Layer 4 of a small transformer language model trained on English Wikipedia (15 layers, counted from 0, width 128).
A neuron's activation on a vector x is SiLU(weights . x), where the dot is the dot product.

Input weights of the MLP neurons that the questions are about. A number n stands for (n - 128) times 0.0082.
n17: 110, 152, 122, 102, 133, 124, 143, 153, 132, 129, 171, 104, 154, 130, 114, 122, 105, 123, 79, 84, 137, 152, 164, 116, 123, 149, 237, 138, 156, 142, 124, 121, 106, 110, 136, 133, 108, 150, 101, 122, 180, 153, 102, 128, 57, 119, 97, 182, 90, 149, 138, 157, 125, 164, 93, 169, 110, 76, 144, 118, 116, 191, 135, 100, 136, 132, 122, 143, 118, 177, 82, 148, 101, 92, 97, 103, 143, 146, 117, 128, 172, 131, 161, 129, 138, 157, 117, 138, 100, 126, 155, 119, 121, 114, 128, 171, 97, 161, 138, 126, 146, 119, 141, 129, 146, 130, 155, 119, 79, 141, 121, 139, 128, 158, 139, 134, 158, 126, 83, 127, 99, 111, 87, 93, 164, 117, 88, 112
n34: 162, 158, 130, 121, 165, 201, 148, 87, 130, 136, 134, 101, 129, 167, 136, 133, 193, 101, 73, 89, 148, 124, 160, 93, 165, 147, 160, 115, 185, 122, 137, 207, 94, 92, 143, 123, 97, 92, 134, 118, 135, 151, 164, 143, 141, 107, 124, 146, 120, 129, 104, 102, 153, 131, 87, 111, 123, 73, 78, 174, 169, 156, 78, 141, 130, 99, 149, 143, 90, 162, 155, 175, 97, 165, 163, 160, 114, 92, 105, 183, 175, 151, 169, 144, 120, 165, 135, 92, 95, 107, 114, 111, 116, 124, 104, 127, 58, 104, 167, 166, 88, 130, 114, 106, 102, 164, 94, 112, 146, 128, 114, 144, 94, 117, 125, 152, 135, 156, 136, 89, 76, 160, 120, 155, 181, 83, 120, 77
n35: 136, 121, 150, 115, 117, 123, 49, 108, 130, 134, 129, 131, 150, 115, 59, 140, 150, 72, 120, 137, 115, 101, 95, 106, 86, 185, 129, 155, 167, 145, 91, 101, 133, 73, 151, 179, 87, 110, 145, 120, 144, 168, 111, 113, 114, 121, 117, 143, 154, 111, 192, 156, 147, 144, 139, 95, 130, 104, 147, 134, 125, 117, 131, 148, 128, 100, 176, 152, 115, 100, 78, 113, 121, 175, 148, 88, 115, 131, 123, 116, 138, 156, 183, 73, 88, 119, 140, 191, 94, 95, 123, 145, 106, 181, 145, 127, 120, 137, 99, 118, 137, 104, 127, 184, 141, 118, 149, 131, 115, 129, 106, 123, 123, 207, 153, 114, 120, 120, 164, 153, 102, 141, 106, 128, 137, 119, 152, 180
n37: 106, 105, 156, 125, 153, 144, 95, 95, 94, 155, 83, 141, 115, 139, 98, 122, 78, 161, 143, 110, 132, 151, 147, 82, 147, 130, 122, 69, 130, 125, 102, 140, 193, 131, 100, 126, 162, 151, 101, 84, 103, 109, 143, 149, 117, 149, 114, 124, 164, 181, 168, 94, 180, 125, 82, 150, 148, 162, 155, 122, 180, 139, 108, 142, 161, 117, 159, 131, 96, 133, 167, 134, 123, 110, 157, 129, 145, 141, 93, 148, 119, 87, 160, 148, 104, 159, 136, 141, 100, 162, 125, 150, 144, 145, 144, 142, 78, 56, 104, 176, 117, 117, 77, 120, 116, 110, 110, 150, 159, 115, 164, 76, 115, 106, 129, 58, 148, 140, 114, 139, 85, 176, 120, 137, 111, 123, 137, 92
n63: 83, 128, 170, 109, 136, 185, 85, 84, 143, 186, 143, 128, 121, 149, 158, 197, 107, 138, 116, 149, 121, 116, 179, 133, 210, 94, 120, 174, 79, 65, 102, 156, 142, 134, 133, 112, 169, 147, 140, 121, 139, 158, 141, 162, 143, 105, 123, 199, 135, 103, 153, 159, 119, 116, 127, 111, 146, 117, 116, 130, 172, 145, 131, 131, 112, 130, 151, 110, 90, 137, 121, 135, 127, 82, 135, 124, 119, 62, 133, 123, 128, 119, 98, 126, 120, 139, 179, 52, 103, 137, 113, 102, 102, 97, 69, 64, 158, 155, 140, 175, 63, 131, 109, 148, 90, 124, 125, 119, 114, 146, 168, 148, 107, 136, 98, 121, 124, 167, 180, 57, 114, 92, 117, 103, 147, 99, 146, 133
n74: 78, 87, 112, 169, 169, 140, 127, 134, 104, 95, 128, 128, 120, 76, 162, 79, 56, 123, 151, 178, 145, 106, 96, 151, 166, 131, 162, 117, 171, 136, 115, 93, 148, 114, 117, 89, 111, 131, 116, 141, 117, 158, 96, 182, 146, 172, 134, 137, 153, 84, 89, 158, 139, 180, 123, 135, 102, 129, 132, 109, 137, 165, 121, 84, 115, 69, 106, 144, 188, 136, 113, 111, 132, 136, 81, 157, 92, 108, 132, 123, 159, 149, 111, 99, 158, 157, 101, 98, 130, 151, 115, 175, 120, 92, 202, 141, 159, 67, 120, 97, 168, 127, 139, 145, 140, 115, 158, 167, 124, 139, 126, 120, 142, 139, 98, 87, 127, 178, 86, 166, 140, 111, 97, 102, 54, 88, 120, 170
n104: 135, 118, 155, 112, 125, 150, 141, 123, 172, 141, 66, 174, 148, 116, 165, 106, 105, 140, 112, 137, 135, 84, 110, 136, 115, 114, 103, 83, 40, 160, 132, 149, 127, 125, 187, 175, 95, 127, 131, 155, 134, 113, 181, 136, 138, 128, 131, 184, 163, 121, 98, 50, 150, 107, 90, 138, 121, 108, 121, 104, 94, 169, 105, 135, 128, 123, 182, 130, 103, 116, 125, 131, 158, 90, 146, 162, 116, 116, 167, 161, 141, 143, 80, 131, 137, 130, 128, 164, 107, 109, 152, 148, 127, 139, 117, 80, 141, 110, 136, 113, 137, 180, 96, 91, 128, 120, 114, 101, 119, 106, 116, 125, 113, 114, 120, 168, 85, 159, 133, 131, 183, 111, 175, 126, 132, 96, 133, 166
n198: 112, 139, 142, 139, 123, 167, 98, 80, 209, 112, 89, 138, 148, 141, 128, 133, 137, 98, 143, 122, 149, 149, 148, 142, 100, 153, 151, 118, 83, 73, 149, 157, 184, 152, 127, 92, 111, 130, 102, 126, 140, 151, 121, 122, 136, 156, 137, 129, 94, 119, 125, 144, 127, 97, 113, 108, 101, 131, 126, 148, 162, 96, 104, 156, 90, 146, 130, 167, 181, 100, 127, 113, 126, 119, 127, 118, 118, 149, 126, 95, 110, 115, 107, 151, 83, 152, 114, 136, 138, 145, 162, 138, 61, 160, 138, 122, 122, 150, 160, 87, 161, 119, 58, 108, 112, 107, 132, 140, 123, 110, 138, 150, 92, 141, 82, 117, 87, 117, 166, 145, 164, 148, 125, 121, 170, 129, 124, 153
n360: 125, 127, 100, 103, 153, 147, 182, 127, 149, 124, 182, 132, 135, 133, 161, 7, 97, 75, 117, 93, 113, 121, 160, 155, 114, 149, 139, 173, 140, 150, 104, 74, 129, 102, 74, 121, 121, 130, 153, 135, 117, 165, 158, 159, 152, 189, 140, 78, 156, 128, 83, 101, 136, 152, 118, 149, 131, 116, 84, 183, 151, 150, 102, 140, 94, 66, 140, 149, 143, 194, 118, 109, 117, 103, 114, 175, 109, 161, 122, 163, 139, 145, 126, 101, 91, 157, 193, 133, 83, 127, 169, 158, 80, 137, 176, 122, 168, 108, 101, 109, 66, 84, 166, 186, 102, 90, 147, 66, 96, 114, 186, 93, 160, 135, 194, 126, 84, 136, 86, 184, 125, 60, 145, 144, 98, 88, 121, 154
n400: 123, 198, 160, 151, 146, 116, 149, 89, 135, 109, 178, 162, 113, 133, 78, 93, 142, 131, 112, 132, 171, 91, 105, 141, 131, 125, 116, 106, 146, 126, 154, 176, 129, 131, 58, 115, 119, 152, 139, 135, 135, 104, 140, 171, 142, 122, 116, 166, 119, 157, 93, 192, 82, 62, 75, 122, 119, 134, 203, 143, 124, 117, 114, 160, 189, 117, 166, 117, 137, 148, 121, 162, 154, 171, 116, 132, 96, 160, 134, 166, 129, 134, 90, 147, 97, 133, 126, 161, 147, 125, 159, 115, 113, 95, 185, 140, 147, 110, 159, 94, 68, 119, 152, 109, 104, 87, 146, 127, 129, 101, 114, 117, 94, 135, 91, 151, 95, 151, 110, 144, 139, 110, 145, 120, 134, 115, 117, 132
n412: 128, 126, 151, 141, 179, 116, 65, 150, 146, 135, 144, 133, 111, 159, 125, 91, 160, 109, 114, 97, 132, 84, 90, 112, 120, 72, 115, 159, 162, 116, 129, 147, 76, 126, 156, 134, 122, 95, 147, 121, 216, 117, 96, 103, 104, 129, 168, 110, 119, 167, 134, 119, 137, 152, 138, 170, 134, 108, 151, 141, 108, 163, 165, 122, 72, 114, 84, 136, 125, 135, 85, 90, 81, 144, 112, 181, 53, 139, 125, 136, 118, 115, 135, 136, 153, 138, 130, 87, 148, 119, 140, 115, 108, 129, 197, 133, 116, 107, 117, 110, 146, 158, 139, 108, 167, 101, 166, 96, 144, 126, 140, 126, 111, 141, 181, 98, 176, 120, 121, 164, 114, 149, 87, 120, 147, 121, 137, 106
n439: 91, 171, 142, 130, 80, 124, 132, 131, 130, 85, 138, 116, 149, 120, 136, 119, 138, 120, 137, 86, 193, 125, 139, 140, 118, 153, 150, 80, 104, 152, 78, 134, 140, 73, 121, 106, 98, 153, 133, 125, 102, 95, 95, 167, 85, 180, 126, 200, 139, 90, 103, 94, 136, 168, 150, 133, 92, 80, 109, 139, 110, 120, 142, 85, 147, 98, 137, 144, 133, 181, 164, 140, 100, 102, 152, 160, 158, 171, 195, 126, 138, 102, 164, 161, 99, 117, 107, 98, 97, 159, 99, 134, 97, 90, 121, 180, 147, 74, 129, 93, 166, 121, 130, 162, 138, 186, 124, 128, 154, 90, 160, 98, 113, 104, 131, 135, 184, 154, 112, 162, 93, 163, 114, 98, 158, 84, 77, 152
n508: 103, 90, 108, 198, 102, 165, 140, 93, 120, 171, 100, 87, 126, 27, 81, 107, 134, 73, 125, 146, 172, 67, 134, 189, 66, 149, 147, 157, 76, 149, 143, 162, 166, 122, 144, 98, 180, 159, 63, 162, 102, 148, 147, 170, 157, 117, 76, 156, 108, 167, 85, 148, 82, 136, 93, 144, 116, 140, 149, 148, 101, 117, 50, 101, 84, 104, 132, 127, 103, 176, 131, 125, 89, 90, 146, 204, 128, 161, 116, 128, 138, 158, 166, 179, 86, 137, 134, 142, 124, 75, 126, 127, 176, 138, 170, 145, 128, 145, 163, 146, 84, 129, 74, 168, 124, 150, 120, 184, 105, 84, 147, 115, 159, 143, 120, 163, 155, 96, 116, 108, 89, 104, 95, 158, 143, 100, 174, 119

Each question shows a token from some text and the vector x that enters the MLP there. A number n stands for (n - 128) times 0.035.

"| ": 140, 140, 50, 106, 151, 94, 123, 135, 151, 139, 98, 132, 162, 93, 103, 161, 160, 181, 182, 89, 214, 70, 93, 93, 144, 116, 120, 162, 105, 195, 150, 128, 134, 115, 84, 113, 99, 150, 140, 135, 96, 161, 171, 150, 149, 139, 141, 102, 71, 120, 120, 138, 98, 97, 96, 57, 115, 151, 77, 126, 162, 109, 162, 168, 161, 181, 69, 102, 137, 114, 109, 120, 109, 159, 164, 122, 121, 94, 128, 82, 153, 122, 113, 115, 120, 67, 132, 139, 129, 177, 118, 115, 154, 117, 156, 172, 95, 148, 124, 121, 165, 129, 88, 139, 151, 135, 63, 82, 142, 138, 156, 185, 133, 141, 104, 143, 95, 119, 129, 138, 106, 106, 190, 95, 104, 127, 148, 136
Which neuron fires most, and how strongly? n198, at about 1.8

"26 ": 123, 140, 94, 133, 146, 126, 114, 187, 102, 130, 106, 148, 167, 72, 134, 169, 134, 161, 136, 116, 197, 74, 103, 61, 99, 89, 123, 118, 74, 205, 171, 91, 153, 137, 37, 116, 101, 106, 108, 169, 106, 150, 158, 109, 137, 128, 139, 85, 101, 131, 126, 142, 53, 97, 148, 68, 122, 181, 112, 138, 160, 123, 149, 136, 140, 157, 103, 119, 107, 118, 107, 138, 115, 157, 180, 137, 165, 138, 167, 119, 153, 144, 123, 101, 140, 57, 151, 130, 140, 168, 138, 99, 145, 100, 130, 182, 91, 122, 143, 120, 137, 136, 96, 122, 172, 130, 55, 98, 160, 154, 122, 159, 124, 124, 159, 134, 116, 137, 130, 129, 101, 124, 181, 112, 119, 147, 119, 110
The neuron with the highest activation: n400

"di": 169, 166, 155, 73, 162, 88, 132, 142, 139, 99, 78, 132, 151, 89, 134, 128, 148, 160, 167, 105, 162, 106, 110, 74, 149, 111, 139, 135, 140, 179, 164, 107, 152, 102, 67, 136, 136, 137, 173, 83, 84, 174, 134, 131, 183, 75, 149, 66, 83, 136, 124, 137, 138, 99, 161, 87, 127, 171, 94, 109, 153, 140, 120, 151, 126, 182, 101, 123, 127, 122, 79, 138, 70, 150, 164, 91, 142, 125, 158, 107, 153, 150, 99, 68, 123, 58, 139, 109, 126, 184, 156, 124, 127, 97, 132, 124, 180, 142, 133, 136, 136, 138, 131, 140, 139, 133, 56, 57, 129, 132, 172, 155, 109, 106, 130, 107, 139, 117, 132, 150, 104, 92, 165, 113, 95, 148, 140, 117
The neuron with the highest activation: n360

"\n": 144, 136, 79, 103, 97, 115, 136, 154, 109, 121, 112, 140, 164, 78, 135, 165, 183, 161, 133, 109, 179, 72, 130, 111, 147, 90, 117, 122, 98, 197, 121, 108, 159, 135, 73, 134, 137, 147, 138, 139, 107, 153, 156, 119, 91, 103, 157, 115, 79, 120, 123, 123, 105, 89, 77, 86, 98, 165, 120, 115, 138, 148, 159, 130, 148, 169, 103, 99, 139, 122, 88, 136, 117, 152, 202, 132, 158, 143, 149, 76, 169, 149, 82, 110, 155, 71, 114, 113, 129, 137, 174, 126, 158, 121, 177, 163, 97, 133, 118, 137, 154, 129, 95, 136, 148, 138, 87, 64, 147, 100, 166, 166, 138, 101, 184, 138, 126, 135, 90, 120, 104, 84, 176, 96, 95, 127, 149, 120
Which neuron fires most, and how strongly? n104, at about 1.7

"a ": 180, 125, 86, 79, 161, 111, 120, 144, 104, 121, 111, 152, 163, 98, 126, 166, 145, 179, 163, 112, 190, 107, 136, 90, 117, 92, 107, 125, 120, 190, 176, 128, 154, 99, 83, 117, 112, 146, 114, 175, 143, 154, 171, 134, 131, 107, 128, 111, 90, 108, 125, 159, 101, 103, 124, 94, 105, 173, 99, 96, 167, 124, 124, 122, 129, 141, 121, 130, 143, 124, 81, 110, 115, 150, 213, 150, 179, 98, 125, 119, 155, 126, 112, 134, 129, 19, 119, 81, 127, 161, 151, 128, 140, 104, 134, 165, 91, 116, 132, 131, 158, 113, 111, 128, 146, 164, 96, 33, 142, 108, 137, 147, 147, 137, 143, 124, 144, 134, 74, 154, 126, 111, 176, 99, 69, 162, 151, 119
The neuron with the highest activation: n439

"ud": 150, 141, 131, 86, 132, 120, 123, 154, 123, 103, 78, 128, 137, 78, 148, 144, 160, 175, 161, 96, 182, 93, 146, 56, 148, 100, 157, 144, 141, 163, 165, 109, 180, 126, 59, 132, 127, 136, 154, 109, 106, 148, 145, 124, 196, 75, 123, 103, 67, 151, 149, 122, 99, 83, 160, 66, 146, 145, 113, 109, 138, 118, 162, 161, 147, 158, 73, 121, 135, 143, 108, 161, 59, 144, 142, 84, 117, 104, 131, 95, 160, 155, 138, 89, 155, 41, 149, 89, 141, 143, 132, 106, 133, 124, 134, 165, 159, 135, 96, 132, 164, 118, 101, 128, 148, 142, 47, 56, 118, 144, 174, 146, 116, 109, 155, 126, 141, 125, 116, 111, 134, 114, 162, 103, 114, 141, 149, 141
The neuron with the highest activation: n63

"High ": 154, 143, 106, 136, 148, 98, 142, 157, 94, 149, 77, 121, 141, 102, 122, 204, 171, 173, 175, 101, 175, 120, 101, 78, 136, 127, 112, 156, 94, 236, 152, 123, 130, 131, 90, 118, 142, 137, 136, 108, 62, 149, 138, 126, 141, 106, 160, 74, 71, 136, 133, 165, 101, 85, 151, 89, 111, 146, 83, 85, 151, 117, 132, 109, 151, 145, 129, 142, 131, 127, 77, 127, 94, 169, 144, 117, 142, 120, 143, 119, 144, 162, 102, 131, 142, 71, 126, 109, 140, 153, 165, 102, 124, 135, 165, 158, 114, 128, 138, 102, 100, 137, 124, 101, 139, 111, 66, 75, 137, 127, 156, 149, 90, 109, 171, 143, 130, 106, 111, 132, 119, 115, 180, 80, 80, 145, 158, 136
Which neuron fires most, and how strongly? n400, at about 0.85

"after ": 144, 115, 77, 96, 135, 88, 129, 203, 132, 142, 80, 148, 146, 98, 116, 162, 160, 171, 169, 134, 186, 114, 92, 103, 139, 94, 105, 113, 109, 194, 126, 134, 153, 139, 101, 96, 110, 157, 114, 157, 105, 170, 156, 113, 101, 70, 145, 97, 78, 113, 127, 154, 117, 104, 107, 92, 161, 168, 114, 118, 150, 137, 125, 134, 115, 146, 97, 115, 125, 145, 92, 109, 93, 133, 175, 124, 156, 110, 159, 124, 151, 89, 89, 122, 162, 62, 112, 123, 148, 143, 153, 104, 138, 119, 141, 145, 98, 146, 108, 124, 166, 108, 114, 117, 190, 139, 92, 57, 156, 128, 157, 168, 118, 158, 177, 158, 104, 145, 164, 119, 112, 65, 162, 72, 108, 158, 149, 106
The neuron with the highest activation: n104

"and ": 122, 168, 67, 94, 158, 83, 150, 168, 113, 101, 86, 138, 167, 87, 135, 165, 137, 139, 173, 124, 189, 103, 123, 73, 157, 128, 94, 155, 121, 208, 135, 108, 143, 136, 92, 91, 102, 152, 112, 161, 103, 192, 174, 125, 104, 105, 150, 107, 135, 122, 106, 130, 124, 116, 95, 72, 129, 138, 117, 101, 139, 125, 133, 152, 143, 165, 94, 133, 161, 158, 76, 160, 135, 147, 177, 126, 166, 82, 145, 105, 186, 120, 104, 102, 136, 65, 105, 110, 106, 161, 123, 97, 111, 123, 168, 149, 122, 138, 111, 135, 179, 106, 89, 132, 145, 128, 99, 43, 139, 144, 125, 138, 142, 130, 147, 131, 135, 126, 130, 134, 123, 98, 172, 107, 59, 137, 155, 130
Which neuron fires most, and how strongly? n74, at about 2.2

"DF ": 133, 153, 65, 98, 165, 98, 108, 132, 102, 133, 93, 108, 146, 128, 142, 182, 173, 172, 134, 115, 184, 71, 106, 60, 117, 90, 120, 114, 117, 207, 154, 110, 174, 132, 86, 103, 100, 112, 121, 175, 105, 120, 147, 110, 116, 123, 115, 111, 45, 96, 135, 144, 101, 104, 125, 74, 126, 172, 113, 111, 163, 165, 139, 145, 165, 156, 90, 111, 155, 143, 104, 142, 88, 153, 157, 105, 145, 121, 139, 103, 188, 174, 102, 130, 143, 76, 132, 129, 120, 129, 142, 103, 142, 100, 147, 180, 114, 139, 122, 142, 150, 141, 97, 120, 145, 138, 76, 66, 161, 117, 161, 149, 153, 137, 186, 139, 85, 133, 106, 169, 114, 118, 174, 110, 85, 130, 142, 93
The neuron with the highest activation: n400

"re": 129, 118, 121, 88, 161, 87, 143, 169, 121, 118, 83, 159, 143, 75, 142, 135, 170, 158, 165, 79, 171, 143, 108, 52, 140, 107, 150, 139, 98, 172, 175, 106, 149, 110, 66, 120, 142, 134, 157, 114, 91, 161, 151, 133, 171, 78, 172, 88, 86, 148, 132, 146, 108, 98, 166, 94, 122, 155, 111, 121, 149, 121, 110, 168, 144, 175, 137, 101, 130, 132, 88, 135, 75, 152, 115, 108, 160, 107, 163, 56, 136, 140, 84, 70, 124, 60, 159, 139, 117, 123, 115, 113, 161, 110, 152, 161, 168, 147, 141, 109, 156, 134, 126, 135, 145, 125, 81, 47, 122, 130, 182, 156, 130, 103, 128, 128, 114, 154, 120, 140, 93, 96, 156, 103, 121, 155, 152, 109
Which neuron fires most, and how strongly? n360, at about 0.11

"zz": 138, 159, 78, 84, 140, 142, 128, 177, 115, 131, 65, 105, 153, 48, 166, 145, 118, 173, 157, 118, 183, 91, 142, 78, 127, 104, 157, 141, 162, 166, 135, 121, 159, 132, 98, 111, 119, 133, 155, 130, 122, 119, 156, 136, 166, 112, 177, 68, 91, 125, 120, 162, 119, 107, 150, 89, 109, 165, 91, 110, 158, 101, 143, 157, 119, 172, 84, 95, 163, 123, 73, 128, 82, 109, 215, 108, 122, 153, 141, 113, 176, 143, 123, 78, 121, 69, 115, 110, 154, 177, 147, 95, 123, 140, 141, 168, 128, 143, 143, 125, 155, 143, 112, 126, 162, 127, 47, 59, 104, 123, 133, 131, 124, 91, 131, 121, 143, 133, 114, 99, 133, 118, 211, 91, 86, 148, 135, 134
The neuron with the highest activation: n198

"4 ": 137, 140, 137, 127, 145, 100, 117, 185, 81, 142, 107, 129, 159, 96, 138, 156, 156, 169, 152, 104, 208, 95, 79, 83, 114, 81, 111, 151, 91, 203, 189, 117, 159, 146, 46, 108, 99, 115, 100, 148, 109, 146, 160, 121, 137, 115, 163, 80, 89, 113, 120, 149, 57, 108, 133, 74, 101, 178, 118, 143, 146, 124, 128, 142, 144, 157, 100, 118, 110, 111, 88, 149, 112, 156, 202, 124, 153, 132, 162, 102, 149, 141, 155, 106, 120, 64, 122, 106, 160, 166, 125, 105, 159, 92, 126, 171, 91, 117, 126, 114, 142, 141, 115, 125, 153, 129, 61, 116, 167, 140, 164, 153, 108, 141, 139, 119, 130, 130, 131, 112, 120, 111, 189, 121, 92, 153, 124, 115
Which neuron fires most, and how strongly? n400, at about 1.3

"2 ": 147, 155, 83, 133, 142, 123, 106, 184, 138, 131, 80, 132, 160, 71, 101, 156, 188, 193, 145, 107, 218, 94, 74, 75, 133, 105, 144, 136, 102, 189, 157, 118, 149, 136, 83, 109, 112, 123, 103, 149, 113, 160, 171, 112, 111, 112, 144, 95, 104, 177, 110, 124, 84, 110, 110, 103, 128, 160, 87, 120, 134, 138, 144, 145, 128, 163, 124, 103, 134, 120, 74, 105, 79, 133, 182, 141, 136, 145, 163, 79, 172, 133, 123, 102, 125, 57, 136, 115, 129, 141, 134, 92, 148, 91, 151, 153, 128, 122, 111, 105, 143, 133, 112, 127, 188, 146, 52, 96, 150, 132, 152, 141, 121, 128, 162, 133, 89, 135, 131, 142, 124, 129, 174, 105, 63, 182, 156, 124
Which three neurons fire most, strongest first? n508, n104, n412

"5 ": 156, 158, 113, 127, 153, 129, 126, 167, 126, 127, 80, 126, 159, 79, 103, 154, 160, 185, 155, 108, 194, 92, 81, 93, 126, 88, 147, 143, 115, 198, 151, 126, 121, 134, 90, 106, 109, 125, 121, 153, 104, 179, 160, 114, 98, 100, 151, 84, 82, 174, 129, 129, 97, 120, 124, 103, 119, 156, 96, 115, 144, 141, 148, 162, 140, 162, 108, 88, 118, 119, 65, 92, 85, 152, 190, 118, 129, 142, 166, 105, 165, 122, 135, 95, 130, 49, 132, 102, 137, 134, 138, 94, 160, 107, 146, 180, 124, 128, 114, 112, 159, 116, 120, 124, 185, 140, 92, 80, 152, 137, 124, 151, 104, 122, 173, 136, 112, 130, 129, 134, 127, 120, 209, 95, 45, 158, 141, 119
The neuron with the highest activation: n412

"Spartak ": 129, 150, 86, 97, 167, 134, 126, 136, 120, 144, 68, 122, 128, 72, 142, 180, 188, 151, 162, 105, 166, 95, 91, 71, 158, 93, 143, 165, 97, 223, 167, 109, 134, 110, 106, 117, 113, 135, 143, 115, 90, 140, 149, 116, 136, 112, 145, 107, 65, 104, 133, 169, 110, 93, 136, 55, 124, 166, 104, 110, 154, 128, 108, 123, 125, 151, 83, 140, 156, 129, 120, 138, 75, 158, 175, 92, 146, 117, 139, 102, 147, 162, 116, 143, 166, 80, 99, 123, 109, 127, 169, 91, 149, 127, 142, 178, 116, 109, 133, 136, 140, 103, 113, 128, 160, 124, 54, 98, 153, 137, 148, 160, 120, 110, 156, 161, 123, 108, 117, 149, 116, 130, 171, 81, 81, 166, 154, 103
The neuron with the highest activation: n34

"are ": 165, 120, 108, 79, 153, 103, 122, 172, 91, 112, 110, 114, 162, 58, 131, 146, 171, 167, 162, 107, 145, 110, 142, 75, 159, 111, 111, 122, 139, 219, 151, 109, 167, 137, 73, 127, 128, 129, 105, 187, 149, 165, 124, 129, 108, 79, 138, 81, 83, 140, 114, 147, 122, 127, 118, 97, 142, 130, 100, 92, 153, 124, 152, 121, 152, 117, 109, 100, 157, 128, 98, 118, 116, 156, 170, 137, 161, 117, 103, 102, 150, 103, 97, 82, 154, 61, 131, 115, 130, 151, 138, 99, 111, 136, 142, 137, 104, 129, 117, 119, 168, 111, 133, 149, 158, 176, 91, 83, 166, 128, 158, 176, 126, 155, 169, 108, 101, 153, 94, 115, 118, 114, 176, 84, 98, 85, 167, 143
The neuron with the highest activation: n74

"rick": 135, 142, 131, 95, 158, 134, 157, 161, 125, 100, 79, 151, 181, 85, 111, 146, 145, 181, 169, 115, 187, 109, 124, 58, 133, 120, 154, 136, 139, 168, 128, 104, 121, 121, 70, 121, 133, 150, 151, 100, 66, 167, 149, 121, 172, 116, 162, 80, 60, 77, 132, 139, 103, 96, 172, 92, 126, 136, 78, 88, 193, 130, 113, 146, 144, 133, 93, 117, 149, 124, 128, 169, 100, 130, 185, 60, 151, 139, 174, 125, 145, 122, 122, 101, 116, 43, 136, 123, 140, 148, 137, 118, 140, 118, 150, 158, 150, 124, 123, 114, 159, 104, 135, 128, 128, 130, 79, 11, 104, 146, 154, 150, 166, 94, 148, 123, 112, 120, 131, 137, 115, 109, 182, 125, 116, 143, 140, 95
The two highest activations, in order: n360, n439

"played ": 165, 117, 81, 119, 132, 126, 131, 155, 104, 127, 87, 157, 147, 101, 111, 197, 131, 182, 136, 98, 199, 79, 110, 54, 189, 109, 96, 153, 94, 187, 185, 126, 131, 96, 67, 101, 125, 128, 117, 127, 153, 140, 150, 108, 112, 104, 138, 112, 68, 130, 140, 157, 75, 109, 112, 89, 127, 162, 107, 134, 162, 131, 116, 126, 146, 140, 123, 119, 141, 147, 111, 116, 82, 155, 203, 108, 124, 81, 143, 100, 191, 124, 138, 124, 135, 81, 140, 106, 143, 147, 139, 85, 132, 134, 148, 169, 92, 138, 81, 129, 122, 125, 100, 134, 154, 154, 51, 83, 135, 170, 161, 136, 172, 159, 159, 146, 110, 145, 119, 139, 101, 97, 176, 77, 101, 116, 162, 132
The neuron with the highest activation: n34

"for ": 143, 117, 72, 73, 174, 157, 130, 181, 127, 132, 75, 149, 155, 89, 122, 186, 151, 141, 171, 118, 170, 117, 93, 71, 141, 132, 108, 160, 146, 207, 123, 123, 156, 106, 87, 134, 134, 162, 108, 140, 135, 153, 143, 97, 114, 124, 155, 106, 119, 132, 143, 153, 105, 105, 91, 99, 124, 154, 112, 122, 117, 133, 120, 110, 128, 151, 94, 115, 143, 136, 91, 120, 117, 170, 164, 99, 158, 95, 151, 122, 177, 122, 94, 87, 114, 49, 120, 110, 116, 123, 144, 90, 136, 94, 132, 165, 121, 138, 126, 152, 179, 82, 135, 122, 167, 135, 65, 89, 162, 132, 153, 150, 114, 142, 167, 136, 134, 151, 123, 137, 126, 60, 186, 87, 98, 134, 148, 119
The neuron with the highest activation: n35

"or ": 146, 161, 75, 116, 196, 91, 143, 180, 130, 106, 74, 136, 159, 125, 158, 187, 139, 156, 149, 134, 187, 87, 92, 67, 122, 103, 109, 137, 163, 221, 130, 92, 121, 107, 78, 124, 106, 156, 111, 141, 100, 178, 141, 110, 129, 86, 142, 91, 107, 113, 85, 143, 104, 126, 131, 122, 121, 133, 120, 94, 134, 131, 146, 148, 142, 161, 97, 138, 156, 167, 112, 131, 125, 160, 181, 150, 159, 104, 139, 82, 134, 140, 131, 92, 134, 39, 141, 104, 111, 151, 139, 117, 129, 117, 183, 125, 103, 129, 128, 133, 178, 108, 106, 126, 117, 153, 104, 42, 122, 141, 129, 125, 134, 126, 145, 141, 142, 156, 92, 147, 119, 107, 139, 90, 92, 133, 124, 140
Which neuron fires most, and how strongly? n74, at about 3

"to ": 117, 140, 115, 113, 145, 102, 127, 184, 126, 148, 79, 117, 157, 124, 177, 166, 179, 180, 160, 129, 195, 109, 124, 82, 144, 95, 139, 141, 146, 175, 141, 108, 137, 111, 109, 125, 114, 121, 111, 179, 84, 196, 93, 114, 126, 106, 137, 96, 86, 142, 110, 191, 125, 117, 108, 91, 131, 150, 139, 122, 133, 121, 132, 106, 138, 143, 115, 133, 153, 142, 88, 132, 110, 108, 188, 150, 120, 97, 143, 88, 181, 114, 127, 78, 119, 39, 108, 112, 104, 153, 155, 105, 109, 99, 178, 149, 126, 143, 116, 136, 199, 109, 97, 141, 142, 144, 68, 65, 117, 118, 149, 147, 152, 136, 179, 139, 134, 118, 90, 142, 108, 103, 164, 105, 65, 146, 136, 143
Which three neurons fire most, strongest first? n74, n17, n439

"27": 149, 140, 95, 94, 149, 136, 114, 184, 112, 135, 82, 122, 188, 63, 98, 170, 151, 184, 134, 135, 180, 99, 95, 70, 113, 111, 137, 108, 80, 185, 162, 103, 140, 143, 32, 102, 120, 117, 129, 167, 95, 165, 173, 112, 135, 132, 143, 89, 119, 170, 128, 146, 100, 104, 154, 91, 130, 138, 121, 136, 152, 137, 157, 159, 135, 162, 78, 93, 106, 133, 103, 129, 112, 169, 200, 136, 139, 140, 141, 94, 165, 120, 97, 103, 138, 70, 120, 137, 124, 165, 152, 98, 158, 116, 123, 163, 63, 105, 145, 104, 139, 138, 79, 140, 170, 132, 75, 79, 130, 167, 149, 134, 153, 85, 144, 143, 107, 136, 127, 155, 122, 99, 144, 92, 108, 128, 155, 116
The neuron with the highest activation: n37

"G ": 159, 144, 114, 99, 163, 104, 124, 120, 72, 147, 104, 120, 153, 96, 113, 158, 131, 199, 183, 117, 207, 86, 130, 106, 102, 117, 114, 109, 124, 177, 148, 93, 172, 81, 78, 118, 108, 120, 130, 160, 103, 168, 130, 111, 143, 137, 127, 94, 78, 117, 129, 172, 104, 97, 128, 87, 118, 167, 67, 131, 171, 138, 154, 145, 124, 160, 108, 130, 166, 129, 67, 134, 117, 157, 163, 108, 170, 100, 189, 109, 156, 171, 121, 130, 151, 84, 122, 116, 122, 157, 130, 105, 134, 103, 137, 162, 56, 114, 138, 152, 152, 118, 105, 142, 116, 131, 42, 96, 166, 109, 158, 141, 121, 124, 162, 90, 136, 133, 110, 176, 120, 149, 171, 93, 98, 119, 152, 83
Which three neurons fire most, strongest first? n37, n439, n74